Layer 6 of a small transformer language model trained on English Wikipedia (12 layers, counted from 0, width 64).
In attention head 2, each number of a token's query is one row of weights dot the token's vector x. The head spreads its attention over the tokens so far by the softmax of query dot key.

Query weights of the head. A number n stands for n times 0.0063.
q0: -29 19 46 -10 -45 -65 48 56 -46 -15 -30 -16 -35 -10 38 -22 3 26 -1 5 30 -30 1 10 21 0 19 16 -9 -10 -47 4 49 -1 5 24 -8 -10 5 -22 -16 8 -38 -9 -20 -16 -6 65 29 23 7 -1 13 42 -17 -28 -14 6 13 18 0 14 28 3
q1: -4 -22 32 4 19 -39 -9 32 4 46 -5 -14 -3 -13 2 -23 -1 -4 5 -4 -7 -42 -10 -8 10 2 2 -20 -10 -20 -19 -9 9 18 -14 35 -31 29 7 -20 21 -22 3 -42 -8 -14 -1 2 8 6 -15 39 -32 -3 16 13 -20 7 5 -4 -19 29 32 4
q2: 18 -1 -39 -4 11 6 -2 -8 3 -39 -10 14 19 5 -22 -7 39 20 16 0 25 28 -14 -14 -11 10 -28 24 8 -6 28 2 3 -26 -1 -12 46 -9 0 7 -7 -1 -19 0 32 13 -3 -30 5 5 3 -34 -5 -42 0 -17 1 44 16 -7 -12 25 -18 8
q3: 19 -5 30 17 20 18 -3 -19 -17 -21 52 -18 32 3 -25 -10 0 -7 -22 -5 17 -23 34 -4 1 56 -23 14 -5 -26 9 -6 31 -4 3 -10 30 -24 1 8 -6 -8 7 24 -10 0 3 -1 -22 21 36 36 19 -1 13 18 -18 -19 19 -18 4 -12 -30 -15
q4: -23 17 45 -13 25 -10 -18 -2 -24 -16 5 25 3 2 -21 -8 -5 9 -12 45 9 13 -16 -16 -9 7 -20 -9 31 -6 -33 -4 -22 -25 17 23 5 -36 -3 33 1 -7 -25 -17 37 -4 13 3 5 28 -11 -7 33 -39 -21 38 -9 -7 -13 4 -10 13 -35 -8
q5: 18 17 -5 -7 14 14 -3 13 -17 -5 -3 12 17 -2 6 6 -5 -20 -4 5 34 -11 -37 -23 34 3 2 -31 -6 -21 -19 20 0 -13 0 -15 22 43 0 19 -1 -24 -33 24 1 1 17 -6 49 -19 5 -14 12 6 -28 11 -24 44 -14 14 3 26 -40 10
q6: 20 20 -6 -7 52 -2 21 9 6 3 27 -1 9 -11 -14 15 -16 9 -9 -4 4 0 -10 -20 -3 21 -49 -13 -10 -5 42 3 -25 -23 -21 -23 11 -61 -14 -4 14 10 -40 4 -28 59 6 11 -27 23 21 -9 -20 -6 -10 37 0 2 -20 11 22 -20 -5 7
q7: 11 19 23 22 -15 -12 0 12 -25 22 15 6 14 -42 8 6 -27 94 8 44 8 -15 13 33 16 3 7 -14 -11 -1 -39 37 14 1 -21 6 13 -9 -9 16 6 3 -12 -17 -46 43 27 8 2 10 5 -1 27 -15 3 -6 48 14 32 -11 37 -1 9 21
q8: -8 0 12 -15 -1 -12 -33 17 -33 25 0 -11 5 -1 -29 13 13 -26 -16 -11 9 6 15 12 17 9 29 22 -15 9 -22 -4 38 -16 -29 -7 -14 -16 4 9 0 11 -1 -10 -16 -6 18 -3 -14 8 -23 0 20 27 -28 -35 3 -37 14 0 -24 -19 22 10
q9: 20 14 37 11 57 6 -4 -13 -27 -1 28 -1 -3 -20 -29 -17 -39 3 30 30 27 -24 4 -31 11 15 -15 -1 -19 -25 -6 17 -14 -27 30 -6 4 30 -16 -27 -36 6 -45 -27 26 40 -26 19 -6 20 43 34 -20 4 29 18 6 8 -9 -10 -15 13 5 4
q10: 15 42 3 1 2 -21 -29 1 13 20 7 6 -15 0 -16 5 -19 -7 -17 6 -2 -5 23 4 23 -14 -14 -16 -5 7 -24 20 -8 0 -22 27 -26 -7 16 0 -2 -56 -43 -6 -26 3 20 -3 -22 -60 19 54 19 41 9 15 11 -8 -19 -30 0 8 48 -19
q11: -23 3 -40 48 -7 35 -5 -24 23 1 20 -26 31 -10 16 -7 35 -12 -2 4 -30 33 6 1 -5 7 45 -5 -21 25 42 -7 -31 -18 25 -21 5 4 4 4 -17 -5 16 2 15 -12 0 -32 -21 -24 -13 30 -31 36 11 -4 4 25 -25 -12 -28 -16 -14 -15
q12: -21 41 -19 8 3 14 -14 8 7 -47 39 -8 36 -3 -4 -5 34 16 -21 -9 9 -5 -9 -30 -14 32 -6 -3 26 -1 61 20 -3 20 21 -2 27 11 -13 -2 -16 -17 7 21 3 13 38 -28 24 -27 4 -31 12 -26 -33 5 -18 9 15 11 17 8 -13 4
q13: -46 -9 8 -34 -9 29 -8 33 -6 -21 1 -8 -8 -10 3 15 3 -15 9 4 -36 5 -20 -1 4 -19 -25 -13 -12 26 -2 3 -10 40 34 -12 -15 33 -1 6 -46 -17 -27 -2 -34 -20 24 14 45 -29 -16 14 1 -7 -22 41 -4 -28 -42 24 -10 5 25 5
q14: -46 11 -27 -26 5 -17 16 -17 61 -10 7 15 16 10 -54 -11 1 7 31 -15 -5 1 22 -3 -5 -15 -6 -25 13 -6 -7 -25 -8 31 -7 29 -6 18 -31 24 21 8 -29 54 6 -14 23 19 15 -20 12 -4 0 -11 -2 16 -15 24 0 -16 -27 -13 -4 -9
q15: 19 -13 33 15 -5 -15 24 -2 31 -38 -27 15 10 -13 -44 25 -6 24 -19 -10 -21 18 10 -5 4 5 -30 1 -20 24 15 -21 -27 -16 -16 -8 -2 7 -21 4 -5 20 -27 -11 12 12 -23 -7 -5 33 -8 4 -7 -29 -18 28 -23 3 -23 -15 4 17 -40 -12
q16: 10 2 -24 8 -12 -6 -40 28 17 -4 -23 -32 37 24 13 20 37 13 -3 27 34 -4 -25 11 7 -21 17 -24 10 -13 4 -3 12 -24 13 28 -13 2 0 0 -14 -14 12 -13 21 -17 -27 4 19 -16 -24 -50 -21 -12 18 -15 2 11 7 -15 -10 19 16 1
q17: 7 -48 -40 5 3 1 -39 -28 6 8 -2 19 29 7 1 23 27 11 -23 -16 -45 -20 16 0 -4 48 4 18 -3 43 14 15 -35 -8 -28 -12 2 9 -6 -9 37 7 33 -12 -3 11 -15 -24 -12 18 -11 -25 -5 7 26 -17 1 5 -3 0 2 -16 -49 5
q18: 5 3 -9 20 17 -6 -15 20 30 7 12 -30 25 -21 -19 16 2 -33 27 1 -16 23 -1 -40 0 -7 15 -6 24 9 23 27 4 17 -4 -24 2 2 -13 21 -12 9 7 7 35 32 -10 -35 -41 6 0 2 -6 11 11 15 28 11 9 -13 16 -13 -9 23
q19: -2 -8 14 -49 3 -27 -21 0 -7 48 -19 -48 -3 25 27 0 6 -12 -8 -9 33 -12 22 27 19 -28 -11 17 -27 -14 -26 24 10 8 42 5 -15 -12 -15 -9 1 21 21 27 -8 15 16 9 -1 3 -8 4 -8 16 16 -16 0 -3 9 -24 -20 13 27 7
q20: 13 28 3 30 0 -12 20 -4 -4 46 -7 45 -26 -8 -7 -3 -11 -3 -34 46 -42 -4 4 18 8 -15 -7 38 -15 29 -23 -29 -58 -34 -3 23 7 -18 18 16 16 21 -1 -31 -23 3 -4 32 4 -7 -6 39 8 24 -21 4 -2 15 -44 -7 -17 16 -18 -28
q21: 18 -13 -33 0 52 5 -9 1 8 21 31 24 6 -17 -13 1 33 13 13 -7 12 26 15 -10 16 -2 17 -11 -15 0 8 13 -48 -7 4 4 17 -12 -17 24 8 -15 0 -13 -11 6 29 7 -14 4 39 -9 10 -12 7 -8 9 -18 -18 -27 -11 7 -31 -3
q22: -24 16 15 -2 -5 26 1 -28 9 5 4 -47 0 -1 8 0 -38 14 -37 16 -20 -35 0 10 4 -6 -23 6 5 -10 28 0 6 7 9 -7 18 6 -4 -32 8 29 -7 4 -18 43 3 20 -6 -21 -66 2 -15 30 -11 8 45 1 26 -20 18 21 -3 -8
q23: 4 -34 -12 -23 17 21 14 -24 -17 -1 45 3 -12 -48 3 -5 -11 20 26 -19 -44 22 5 2 0 4 -24 -17 -3 19 29 -20 1 -3 -20 4 -21 7 16 1 31 -15 -3 -16 -38 -18 -14 -24 31 17 -19 43 -13 12 -1 -1 -45 -3 -7 -13 -8 -23 -3 23
q24: 17 5 -7 17 25 -2 30 17 20 20 43 17 22 -23 -2 1 5 7 -9 2 -7 -21 1 10 -6 -9 10 -23 14 12 14 5 -21 17 -26 -5 53 18 18 -19 27 -13 -25 -30 7 19 11 -32 -25 0 12 -51 -10 -2 -5 -30 0 14 21 -40 -9 29 -28 25
q25: 18 -61 23 6 -48 17 38 14 6 -36 16 28 26 11 -19 9 -40 -1 7 -10 11 -29 20 -12 6 18 12 10 6 -3 23 -12 -58 -6 8 2 -12 -40 -5 -1 0 -5 -36 -7 -8 17 -25 18 -11 -23 -11 1 3 15 -1 34 6 -4 -23 26 -26 -3 -20 6
q26: 11 23 13 -5 -17 -33 -6 -29 17 19 -35 5 4 -7 -23 -9 -29 17 -6 -2 20 -1 -20 21 2 2 16 10 -18 -31 -22 2 -10 -30 1 5 -50 27 17 24 30 -20 29 -32 -28 20 17 -16 6 -11 -26 -14 10 15 46 14 -3 7 10 -2 -28 8 -12 -13
q27: 23 -20 26 5 -45 -60 -29 33 -29 8 18 16 -3 6 11 -19 21 18 -7 -12 0 15 -9 53 25 -5 -24 5 -15 10 29 -13 -13 -27 -14 7 12 -2 21 6 -23 -24 -5 -5 5 -11 8 6 28 -31 27 -15 -7 11 -30 24 2 20 -2 17 -5 15 26 -2
q28: 6 32 10 -16 1 13 -16 -39 7 15 10 -19 16 11 4 -6 39 -29 -6 -32 -15 22 -7 8 -1 1 -13 -9 -4 -4 -2 33 29 -9 0 15 6 10 25 -9 -48 -9 27 -11 -2 -5 21 -5 -6 -5 19 -18 15 -20 -1 33 -30 -1 -44 -22 -25 7 -34 -9
q29: 48 12 -55 29 17 26 36 21 -5 -16 25 8 17 -15 -4 20 -1 -18 48 32 -10 -5 -2 14 17 20 -26 -25 -47 -20 -1 -7 14 10 -61 -13 16 23 -24 -2 1 -2 -6 -12 3 1 9 -36 19 -8 -4 22 -16 0 -30 76 -6 27 -19 34 19 0 -27 0
q30: -10 36 14 -21 23 -22 24 -42 -22 50 -39 -4 9 -52 16 31 -38 21 -25 28 30 -4 13 -13 -39 9 -9 2 -23 57 29 -28 14 -31 26 1 13 -17 28 25 15 29 0 39 12 51 -2 14 -14 9 11 21 33 -20 -11 28 66 -11 8 10 -16 -19 -30 -42
q31: 7 3 -21 26 14 -15 -10 4 -8 -6 36 16 -32 -27 -2 8 24 -30 -11 33 -4 -11 23 -20 17 34 5 8 -7 -1 -38 -31 3 9 41 55 24 34 8 -7 9 -13 -11 -6 -30 -33 14 13 -12 22 -46 7 20 -13 21 -16 -17 -9 -35 0 -22 15 20 -6

Each question shows a short text with each token's key, already scaled and adjusted for position as the last token sees it. A number n stands for n times 0.012.

Then comes the last token's vector x. A number n stands for n times 0.042.

0 "ack": -47 -17 -17 34 10 -12 -8 -17 -6 -34 23 10 -22 -60 -2 13 12 -10 22 29 9 -4 31 -18 -34 -32 8 27 28 -39 -7 17
1 "s": -10 -14 -13 24 12 -4 -3 -8 -19 -60 50 13 -64 -45 13 11 -30 -10 22 20 -14 3 28 -18 -18 -40 22 29 35 -59 4 21
2 " the": 31 18 7 11 -9 -9 -10 -16 -12 -46 54 27 -47 -57 22 15 -25 -11 0 26 10 7 29 -15 -37 -40 14 18 41 -50 6 2
3 " over": 19 14 -21 -11 -2 -15 -10 -9 2 -36 43 1 -47 -59 -13 24 -14 -27 -3 31 7 4 26 -13 -42 -34 19 17 35 -47 8 13
4 "all": 32 35 -10 1 10 -22 -16 6 -1 -26 12 -8 -44 -47 -7 38 15 -2 -8 31 -1 5 14 -20 -31 -32 1 27 17 -20 -22 22
x: -15 24 18 -23 13 -1 -16 14 21 14 13 18 -19 0 38 -8 -6 -24 -38 -8 -12 -4 12 35 -39 -48 17 9 -38 -19 4 5 36 13 -13 -3 -7 -38 13 -5 -18 22 13 9 26 -28 -7 6 -43 -1 3 72 40 6 17 -35 8 -9 24 -20 3 64 -10 0
Which token does the last token look at most? 3 " over"

0 "40": -38 -19 -17 12 -2 -34 -7 -3 -19 -39 34 22 -41 -70 18 11 -3 5 23 15 9 22 22 -4 -37 -19 3 29 55 -14 -19 15
1 "″": -9 1 0 13 8 -8 -8 -15 -7 -59 44 26 -57 -39 22 28 -13 2 19 24 11 12 29 -20 -53 -20 7 8 56 -68 16 1
2 "N": 6 -15 -29 -10 -18 -45 -32 -16 -25 -47 43 4 -43 -75 12 34 -8 -12 19 25 21 9 9 -4 -76 -25 8 10 35 -13 11 -3
3 " ": 14 -7 -27 -11 14 -28 -14 -8 -6 -32 19 2 -37 -62 -18 21 29 10 -11 4 17 2 13 -4 -27 -23 -3 18 55 -25 -3 -7
4 "84": 0 -14 -17 -3 19 -40 -45 -5 23 -21 0 -17 -43 -67 17 16 0 -35 -22 28 13 -4 34 9 -54 -9 -24 25 49 -30 10 -8
x: -24 8 -5 3 -11 13 -54 4 42 24 -9 7 -9 -27 -12 35 4 18 -6 23 6 27 2 61 18 27 -9 12 -36 5 -23 -7 6 -13 -6 0 -23 -13 39 -19 -7 -16 12 27 -22 8 -35 -9 -29 5 -21 82 25 53 34 -8 19 -9 3 -10 2 -3 28 -1
Which token does the last token look at most? 2 "N"

0 "\n": -4 -1 8 14 7 -4 -6 -4 -2 -48 74 28 -76 -46 22 19 -1 -2 5 3 8 8 31 3 -35 -29 12 16 44 -79 10 12
1 "|": -6 6 -9 4 11 -18 -29 -3 3 -44 57 23 -64 -63 7 22 -12 -1 14 21 13 4 26 14 -50 -14 6 18 36 -69 11 0
2 " M": 35 -16 -14 -2 13 -37 -28 -7 3 -27 24 14 -29 -42 5 26 -1 8 -4 26 13 4 34 5 -54 -24 -6 9 54 -13 15 3
3 "I": -7 -6 -7 -9 19 -19 -20 7 18 -17 32 -10 -31 -47 15 32 -21 -36 -20 11 20 5 30 17 -50 2 -15 16 28 -34 8 4
4 "-": 11 13 -18 -18 35 -34 -20 -17 35 -18 23 -4 -31 -63 -1 24 -12 -12 -17 4 24 3 14 19 -50 14 -5 -7 30 -42 16 11
x: -1 16 -3 -24 -11 11 -18 -76 17 -1 23 32 13 -7 -26 32 -4 -17 -35 -1 14 19 17 21 -20 -13 2 23 -19 -17 -28 -1 5 -25 -3 1 -20 -10 31 -16 24 17 -5 9 -8 -21 16 35 10 -18 20 43 12 5 25 -19 25 14 -3 0 -9 0 95 37
Which token does the last token look at most? 0 "\n"

0 "r": -38 -21 8 40 1 14 -7 -12 -23 -64 32 11 -34 -50 20 1 7 1 17 17 -4 17 38 -21 -23 -34 8 22 39 -51 -24 12
1 " a": -3 2 -6 6 -1 -13 -6 -5 -19 -47 50 21 -38 -57 23 23 -42 -27 -2 36 4 1 26 -19 -34 -36 16 9 31 -35 14 -9
2 "mo": 36 5 -45 27 11 -5 -13 -30 -9 -29 24 12 -33 -48 6 -2 -27 -5 0 38 1 6 24 -17 -29 -19 -28 14 22 -13 -11 13
3 "unt": 49 14 -27 13 26 -6 -20 -27 3 -16 16 16 -24 -42 2 10 -9 -13 -20 42 8 7 20 -17 -33 -8 8 15 42 -16 -19 23
4 "s": 14 20 -29 -3 17 -12 -14 -1 -14 -43 43 3 -54 -39 3 8 31 -13 -7 33 -7 -4 21 -9 -17 -35 30 18 21 -38 8 21
x: 7 12 -2 -15 6 -5 -14 5 28 -9 -23 -36 -17 6 -36 -9 -20 1 -23 -36 -20 34 -10 13 -28 -22 3 38 9 -46 -21 -5 18 19 -15 2 3 -35 3 36 -20 9 26 -7 48 -8 10 39 -15 30 -13 4 35 24 29 -5 12 -38 11 -35 27 28 49 -22
Which token does the last token look at most? 1 " a"

0 "vo": -43 -14 -13 17 25 2 -8 -29 -30 -30 40 17 -30 -39 15 2 0 8 28 15 1 -8 21 -21 -15 -19 -5 29 14 -29 -6 22
1 "id": -28 -13 -27 9 3 -4 1 -19 -19 -35 38 18 -21 -46 17 1 -39 -9 14 21 -1 9 27 -36 -22 -30 16 27 30 -20 -9 19
2 " lo": 32 11 -40 8 5 -9 -7 -22 -14 -28 34 9 -30 -51 -10 8 -32 -14 -6 29 15 -10 14 -25 -21 -27 -18 13 29 -19 -19 19
3 "s": 37 10 -12 2 15 -13 -22 3 -11 -18 41 -1 -32 -34 -3 6 5 -25 2 17 -4 -14 24 -16 -5 -38 27 19 14 -12 20 12
4 "ing": 36 27 -14 -19 10 -5 2 -8 -7 -30 42 -1 -44 -56 5 14 22 -16 -23 34 7 -9 30 -24 -37 -22 23 26 25 -34 -4 8
x: -5 -13 19 -19 11 -13 -26 -9 37 18 -29 -17 -8 8 6 -10 -40 20 -7 -24 -8 17 -30 -1 -20 -45 -21 40 1 -56 -45 -30 16 -2 1 -14 25 -39 17 9 -26 18 35 -1 38 9 9 22 -24 10 -18 31 2 -2 35 -16 -3 -23 23 -34 -3 39 37 -7
Which token does the last token look at most? 4 "ing"

0 "ö": -18 -21 -16 20 4 -16 -16 19 -20 -43 50 -4 -22 -45 24 19 27 34 19 18 14 9 22 3 -45 -15 -13 30 36 -28 -14 21
1 "y": -26 -18 -25 22 -5 -11 -4 6 -14 -57 42 13 -33 -45 22 16 -20 -23 6 12 8 16 27 -20 -25 -21 25 28 29 -35 -15 28
2 "k": 12 -7 -26 6 2 2 2 -7 -32 -55 36 -4 -18 -30 21 24 -29 -18 16 36 8 2 24 -26 -27 -27 9 31 31 -22 -13 26
3 "s": 31 4 -31 3 6 -10 -6 3 -20 -55 50 10 -45 -36 13 10 2 -27 11 23 0 8 19 -6 -18 -37 24 18 34 -37 0 35
4 "op": 21 19 -29 -6 8 -20 3 -31 -1 -44 27 7 -45 -65 17 14 34 -6 -7 34 23 12 22 -25 -44 -13 12 24 31 -17 -10 17
x: -14 7 25 -45 10 5 -36 -42 8 -5 4 3 -10 -6 14 20 -9 11 -21 6 5 -10 7 27 -22 -40 29 48 16 -61 -59 -28 24 -25 24 4 -18 -19 8 5 4 1 8 6 31 -28 -21 -4 -38 18 24 21 12 32 -3 18 2 -26 -16 -56 -17 31 24 -24
Which token does the last token look at most, and with what share of its attention? 4 "op", with about 50%

0 "ct": -54 3 -20 27 5 -19 -2 -20 -14 -32 22 14 -24 -50 16 9 3 -4 21 24 13 7 21 -24 -26 -12 26 36 23 -14 11 -5
1 " their": -10 -2 3 19 -7 -8 -2 -8 -16 -49 46 21 -39 -56 17 10 -38 -29 0 28 -1 7 28 -24 -29 -38 22 22 31 -40 12 6
2 " ": 31 20 -14 9 19 -10 -5 -10 2 -43 16 11 -42 -64 -14 20 -12 -3 -2 12 4 4 20 -11 -10 -32 17 14 43 -49 1 3
3 "ter": 37 0 -17 -25 7 -4 -31 -3 -13 -42 27 -10 -5 -33 14 32 21 3 -4 33 34 28 40 -9 -30 -18 6 13 33 -17 -3 -31
4 "ri": 24 4 -15 1 21 -12 -11 -10 -13 -37 30 2 -35 -45 5 10 19 -3 -21 25 -6 21 24 -7 -32 -12 -5 15 -5 -31 7 -14
x: 17 53 54 -27 -13 -5 -2 -21 61 16 -38 -15 -43 18 19 13 -4 -28 24 12 11 3 18 1 30 -16 9 15 -39 6 -15 -40 27 -5 2 -25 21 6 15 2 20 -17 32 33 -18 -50 9 7 -22 8 6 9 52 -17 2 -5 10 -33 -8 -27 -14 0 -7 8
Which two tokens does the last token look at most, in order? 1 " their", 2 " "

0 "84": -35 -24 -2 25 -2 -26 -7 -5 -19 -48 30 19 -38 -62 24 9 5 1 24 15 10 22 36 -10 -34 -31 6 37 52 -27 -18 16
1 "72": -26 -16 -21 18 -1 -27 -7 -8 -23 -37 30 12 -38 -56 25 5 -23 -14 21 28 11 11 33 -16 -35 -21 8 42 53 -23 -17 11
2 "°": 2 -10 -11 12 12 -21 -19 -11 -26 -55 40 15 -52 -55 35 22 -26 -9 22 24 2 18 25 -17 -47 -14 2 10 55 -44 -8 2
3 "W": 37 5 -23 -9 -10 -29 -16 -6 -15 -31 42 38 -32 -73 -3 31 1 -28 0 38 13 -8 25 -1 -56 -37 -7 9 54 -9 -19 15
4 " |": 6 6 -11 1 0 -6 -23 -9 -2 -53 60 22 -69 -59 14 19 12 1 -2 18 3 -2 32 -4 -44 -33 17 19 49 -72 16 7
x: 12 33 7 -5 23 -27 -6 17 34 25 -35 -3 1 -7 0 -20 -12 37 -40 -17 -8 -1 -30 -3 0 -25 14 57 9 -12 -48 -3 18 -26 -10 10 -8 -42 23 22 -17 19 -9 6 -13 -17 -2 38 11 4 -28 6 -17 27 48 -47 23 -12 11 -57 14 30 4 -5
Which token does the last token look at most? 4 " |"

0 "ter": -37 -6 9 25 14 4 -6 -19 -19 -43 39 13 -19 -38 21 3 4 -10 9 20 15 7 43 -26 -13 -23 6 26 39 -51 -19 12
1 " Bri": -22 -12 -41 28 -1 -16 -22 -17 -3 -19 28 0 -49 -45 -10 19 -15 -8 14 27 -8 13 23 4 -45 -10 -11 29 33 -26 9 -13
2 "dge": 7 5 -21 27 13 -10 -18 -14 -6 3 25 26 -52 -29 -12 -3 -44 -10 -10 21 -20 14 15 -15 -24 -12 -6 17 26 -25 -5 11
3 " |": 12 6 -10 7 1 -5 -21 -8 -6 -53 61 23 -72 -59 15 18 0 -5 5 17 2 1 30 -2 -42 -31 16 21 48 -72 13 9
4 " Ex": 4 0 -16 -11 13 -27 -29 -12 19 -8 28 29 -56 -61 -17 27 39 -6 -32 21 6 18 19 -2 -37 -17 14 3 42 -12 27 -8
x: -21 22 -6 -38 -17 -6 -34 -19 33 24 -22 -9 25 -5 22 -19 37 26 -13 9 -42 -19 7 8 14 -13 -9 29 -16 -7 -33 26 44 -14 15 9 -39 11 54 8 2 -7 -21 -23 -10 -48 11 5 25 -15 -5 33 21 41 21 8 -28 -15 23 -25 10 10 40 -3
Which token does the last token look at most? 3 " |"

0 " ": -18 -3 -27 -2 28 -8 -10 3 -1 -45 27 14 -49 -70 -11 29 -27 -3 19 27 -8 0 30 -7 -25 -40 1 17 50 -49 10 0
1 "min": -13 6 -42 7 22 -12 -30 0 -20 -18 34 27 -43 -63 12 22 -63 -1 12 44 -14 26 34 -8 -29 -21 7 -2 24 12 16 -30
2 "ute": 16 6 -37 3 31 -8 8 -10 -7 -16 36 2 -36 -35 -6 5 -48 -7 -20 22 2 4 26 -31 -30 -9 1 36 24 -13 -1 14
3 " with": 22 6 -15 -3 6 -15 -5 -3 -2 -36 51 13 -57 -56 1 19 -9 -21 -2 39 -5 -7 21 -18 -38 -33 24 23 28 -48 13 11
4 " a": 11 22 2 -16 -5 -15 -12 -3 -15 -48 52 19 -38 -62 24 20 37 10 -4 30 3 -4 27 -20 -35 -35 17 14 30 -41 14 -7
x: -10 9 39 4 11 -53 11 7 -4 18 -44 -14 -29 5 9 -25 1 40 -14 -9 18 0 -20 3 -5 -12 40 67 17 -41 -54 0 23 -19 7 18 -14 -25 -5 2 -20 19 12 -6 -3 -17 -2 51 20 -13 -13 5 -8 12 22 -35 10 8 27 -30 -9 32 26 2
Which two tokens does the last token look at most, in order? 3 " with", 4 " a"

0 "42": -40 -19 -18 15 -2 -32 -8 0 -26 -34 38 20 -33 -66 25 13 4 8 29 17 13 13 21 -12 -35 -19 0 29 59 -12 -19 16
1 "′": -12 -16 -12 14 20 -23 -18 -13 -8 -66 24 7 -38 -55 18 26 -9 -4 27 33 10 6 29 -15 -49 -17 8 7 41 -55 12 -4
2 "03": 21 -1 -26 0 -19 -23 -27 2 3 -23 15 0 -8 -48 36 14 -2 7 0 37 13 -10 37 -18 -39 -29 -7 11 46 -4 3 -5
3 "″": 20 2 -10 3 2 -6 -7 -13 -6 -56 39 28 -48 -35 21 25 0 3 8 27 12 6 30 -25 -50 -23 8 2 52 -59 14 4
4 "N": 7 10 -33 -19 -24 -44 -33 -17 -21 -46 46 5 -40 -73 12 30 9 -16 -7 16 12 -3 11 -8 -79 -30 12 13 34 -16 14 -2
x: -19 -30 35 -25 6 -24 -51 0 18 8 -46 -31 -13 14 4 -14 -22 31 -9 -9 3 -28 16 8 17 -33 34 28 -36 -16 9 0 21 -46 -22 12 -42 -33 4 9 -29 25 -30 18 -1 -25 -1 -12 -8 50 -17 17 3 18 24 -27 -25 -7 -12 -26 6 -12 17 -4
Which token does the last token look at most? 4 "N"

0 "d": -41 -13 -6 21 8 10 23 -10 -10 -73 45 18 -55 -49 11 12 -4 0 19 13 -25 13 31 -23 -18 -42 5 27 33 -50 4 21
1 "s": -5 -20 -13 21 11 -5 -1 -9 -18 -66 50 8 -61 -44 11 15 -33 -8 23 22 -17 6 28 -17 -14 -40 22 26 33 -51 7 22
2 " |": 6 0 -9 13 4 -1 -16 -8 -6 -57 61 23 -71 -58 14 18 -10 -6 8 15 0 0 35 -5 -41 -30 15 21 47 -73 13 10
3 " K": 6 -15 -23 -3 14 -28 -15 -6 -2 -45 41 3 -38 -33 4 37 30 -8 -16 18 15 -9 33 20 -60 -34 -16 1 51 -26 1 18
4 "ent": 52 18 -4 -25 0 -7 -20 14 8 -27 38 5 1 -36 31 22 20 -4 -36 18 31 -3 29 5 -40 -5 21 38 21 -3 11 6
x: -43 12 29 -24 -21 -3 -8 2 43 20 0 13 -20 21 19 4 -20 -24 8 -14 -35 3 23 12 -29 -15 -19 8 8 -56 2 6 9 18 -6 17 -22 -28 -4 0 0 -19 11 16 -23 3 -9 -10 -14 -13 -21 15 -3 54 33 -54 6 7 -29 46 -39 42 37 -40
Which token does the last token look at most? 2 " |"

0 ".": -16 -4 -6 24 -1 -10 -9 -9 -9 -56 66 20 -68 -55 22 24 5 -6 3 8 5 4 36 -7 -44 -30 19 22 50 -67 4 5
1 " Mo": 0 0 -41 30 -3 -21 -5 -20 12 -34 48 1 -23 -56 11 -1 -51 -10 0 23 6 13 31 2 -27 -17 -33 0 49 -10 7 6
2 "re": 9 12 -22 9 -8 -31 -49 -7 0 -12 32 -11 -46 -60 -7 22 -29 -32 7 33 18 15 3 0 -19 -5 4 29 20 -24 -20 17
3 " ": 20 15 -24 1 22 -16 -18 -6 0 -31 19 12 -51 -78 -11 32 8 -1 -7 11 16 4 10 3 -19 -17 19 19 46 -47 4 8
4 "ter": 0 -1 -18 -33 -4 -12 -35 -1 -12 -43 33 -14 -10 -42 16 35 39 -5 -9 23 40 25 37 -5 -41 -21 3 15 39 -21 -10 -23
x: 0 -33 41 -23 -5 -17 -17 -35 14 27 -29 -33 -70 22 -13 -6 -9 -13 3 -9 -8 3 -18 17 -2 42 1 -16 -18 21 -42 17 31 12 1 28 -10 2 63 11 5 -7 32 22 -14 -22 -2 41 -23 3 -23 51 11 -4 -14 -33 -27 8 -13 8 6 13 7 -42
Which token does the last token look at most? 0 "."

0 "\"": -21 -23 -9 32 2 -4 -2 -2 -9 -38 37 21 -47 -56 -3 15 12 -19 32 20 7 -15 21 -26 -36 -28 21 19 31 -38 18 17
1 "]": -21 -7 -21 30 5 -1 -1 3 -7 -39 36 10 -48 -51 8 6 -15 -12 18 30 -5 -21 26 -27 -33 -24 17 31 29 -44 18 9
2 " is": 8 -4 -23 14 10 -20 -13 13 -1 -49 36 -1 -32 -45 10 20 -16 -6 1 37 -20 -30 23 -36 -40 -35 12 22 28 -40 34 6
3 " about": 23 11 -26 -15 6 -7 -4 -6 -7 -20 48 0 -43 -52 9 20 -17 -20 -1 41 6 -13 16 -20 -39 -33 27 19 32 -43 17 10
4 " that": 18 11 3 -2 -11 -14 -12 7 6 -22 43 3 -33 -43 17 9 23 -2 -3 43 12 -8 23 -25 -34 -42 15 24 44 -36 8 10
x: 2 13 4 8 -9 -36 -2 9 22 7 -38 -16 -4 -24 10 -26 -39 29 1 -10 17 1 -40 29 -33 -26 6 27 12 -52 -17 -2 48 -11 -2 23 4 -52 0 9 -21 16 6 -24 8 -30 -2 39 -7 9 -31 23 -19 15 29 -25 8 -12 23 -35 -9 -25 31 -6
Which two tokens does the last token look at most, in order? 3 " about", 4 " that"

0 " |": -9 -5 1 17 5 -3 -14 -9 -8 -61 63 22 -71 -59 14 20 0 0 13 7 2 3 37 -2 -45 -27 13 21 48 -73 12 10
1 " War": -21 -21 -32 13 8 -26 -11 -1 -3 -20 19 -2 -44 -43 -12 28 -17 -7 -9 7 6 23 28 -1 -51 -10 12 29 38 -28 -3 13
2 "re": 2 1 -26 21 -8 -17 -53 -25 -3 -9 14 -7 -35 -40 -14 17 -33 -25 -10 17 23 9 -1 0 -16 -17 -18 31 24 -24 -25 15
3 "n": 22 10 -26 7 -18 -17 -33 -20 -19 -18 22 25 -35 -37 11 20 -17 -3 -7 18 -1 16 5 -8 -41 -24 0 23 20 -11 4 4
4 " tr": 1 17 -16 -13 -7 -9 -27 -19 -4 -21 37 35 -28 -44 -16 31 44 10 -11 22 19 4 28 -9 -46 -29 -6 5 44 -14 -17 8
x: -30 10 4 -32 2 3 -39 -32 -21 25 -43 -7 -36 3 41 -16 29 -7 -14 -10 -4 4 32 -5 -27 -8 -20 21 -2 1 -31 -1 3 6 -24 47 -3 -12 23 45 5 13 -10 2 37 -22 20 66 41 -17 -8 12 28 -13 16 -23 -15 -35 12 -23 14 -3 12 -12
Which token does the last token look at most? 0 " |"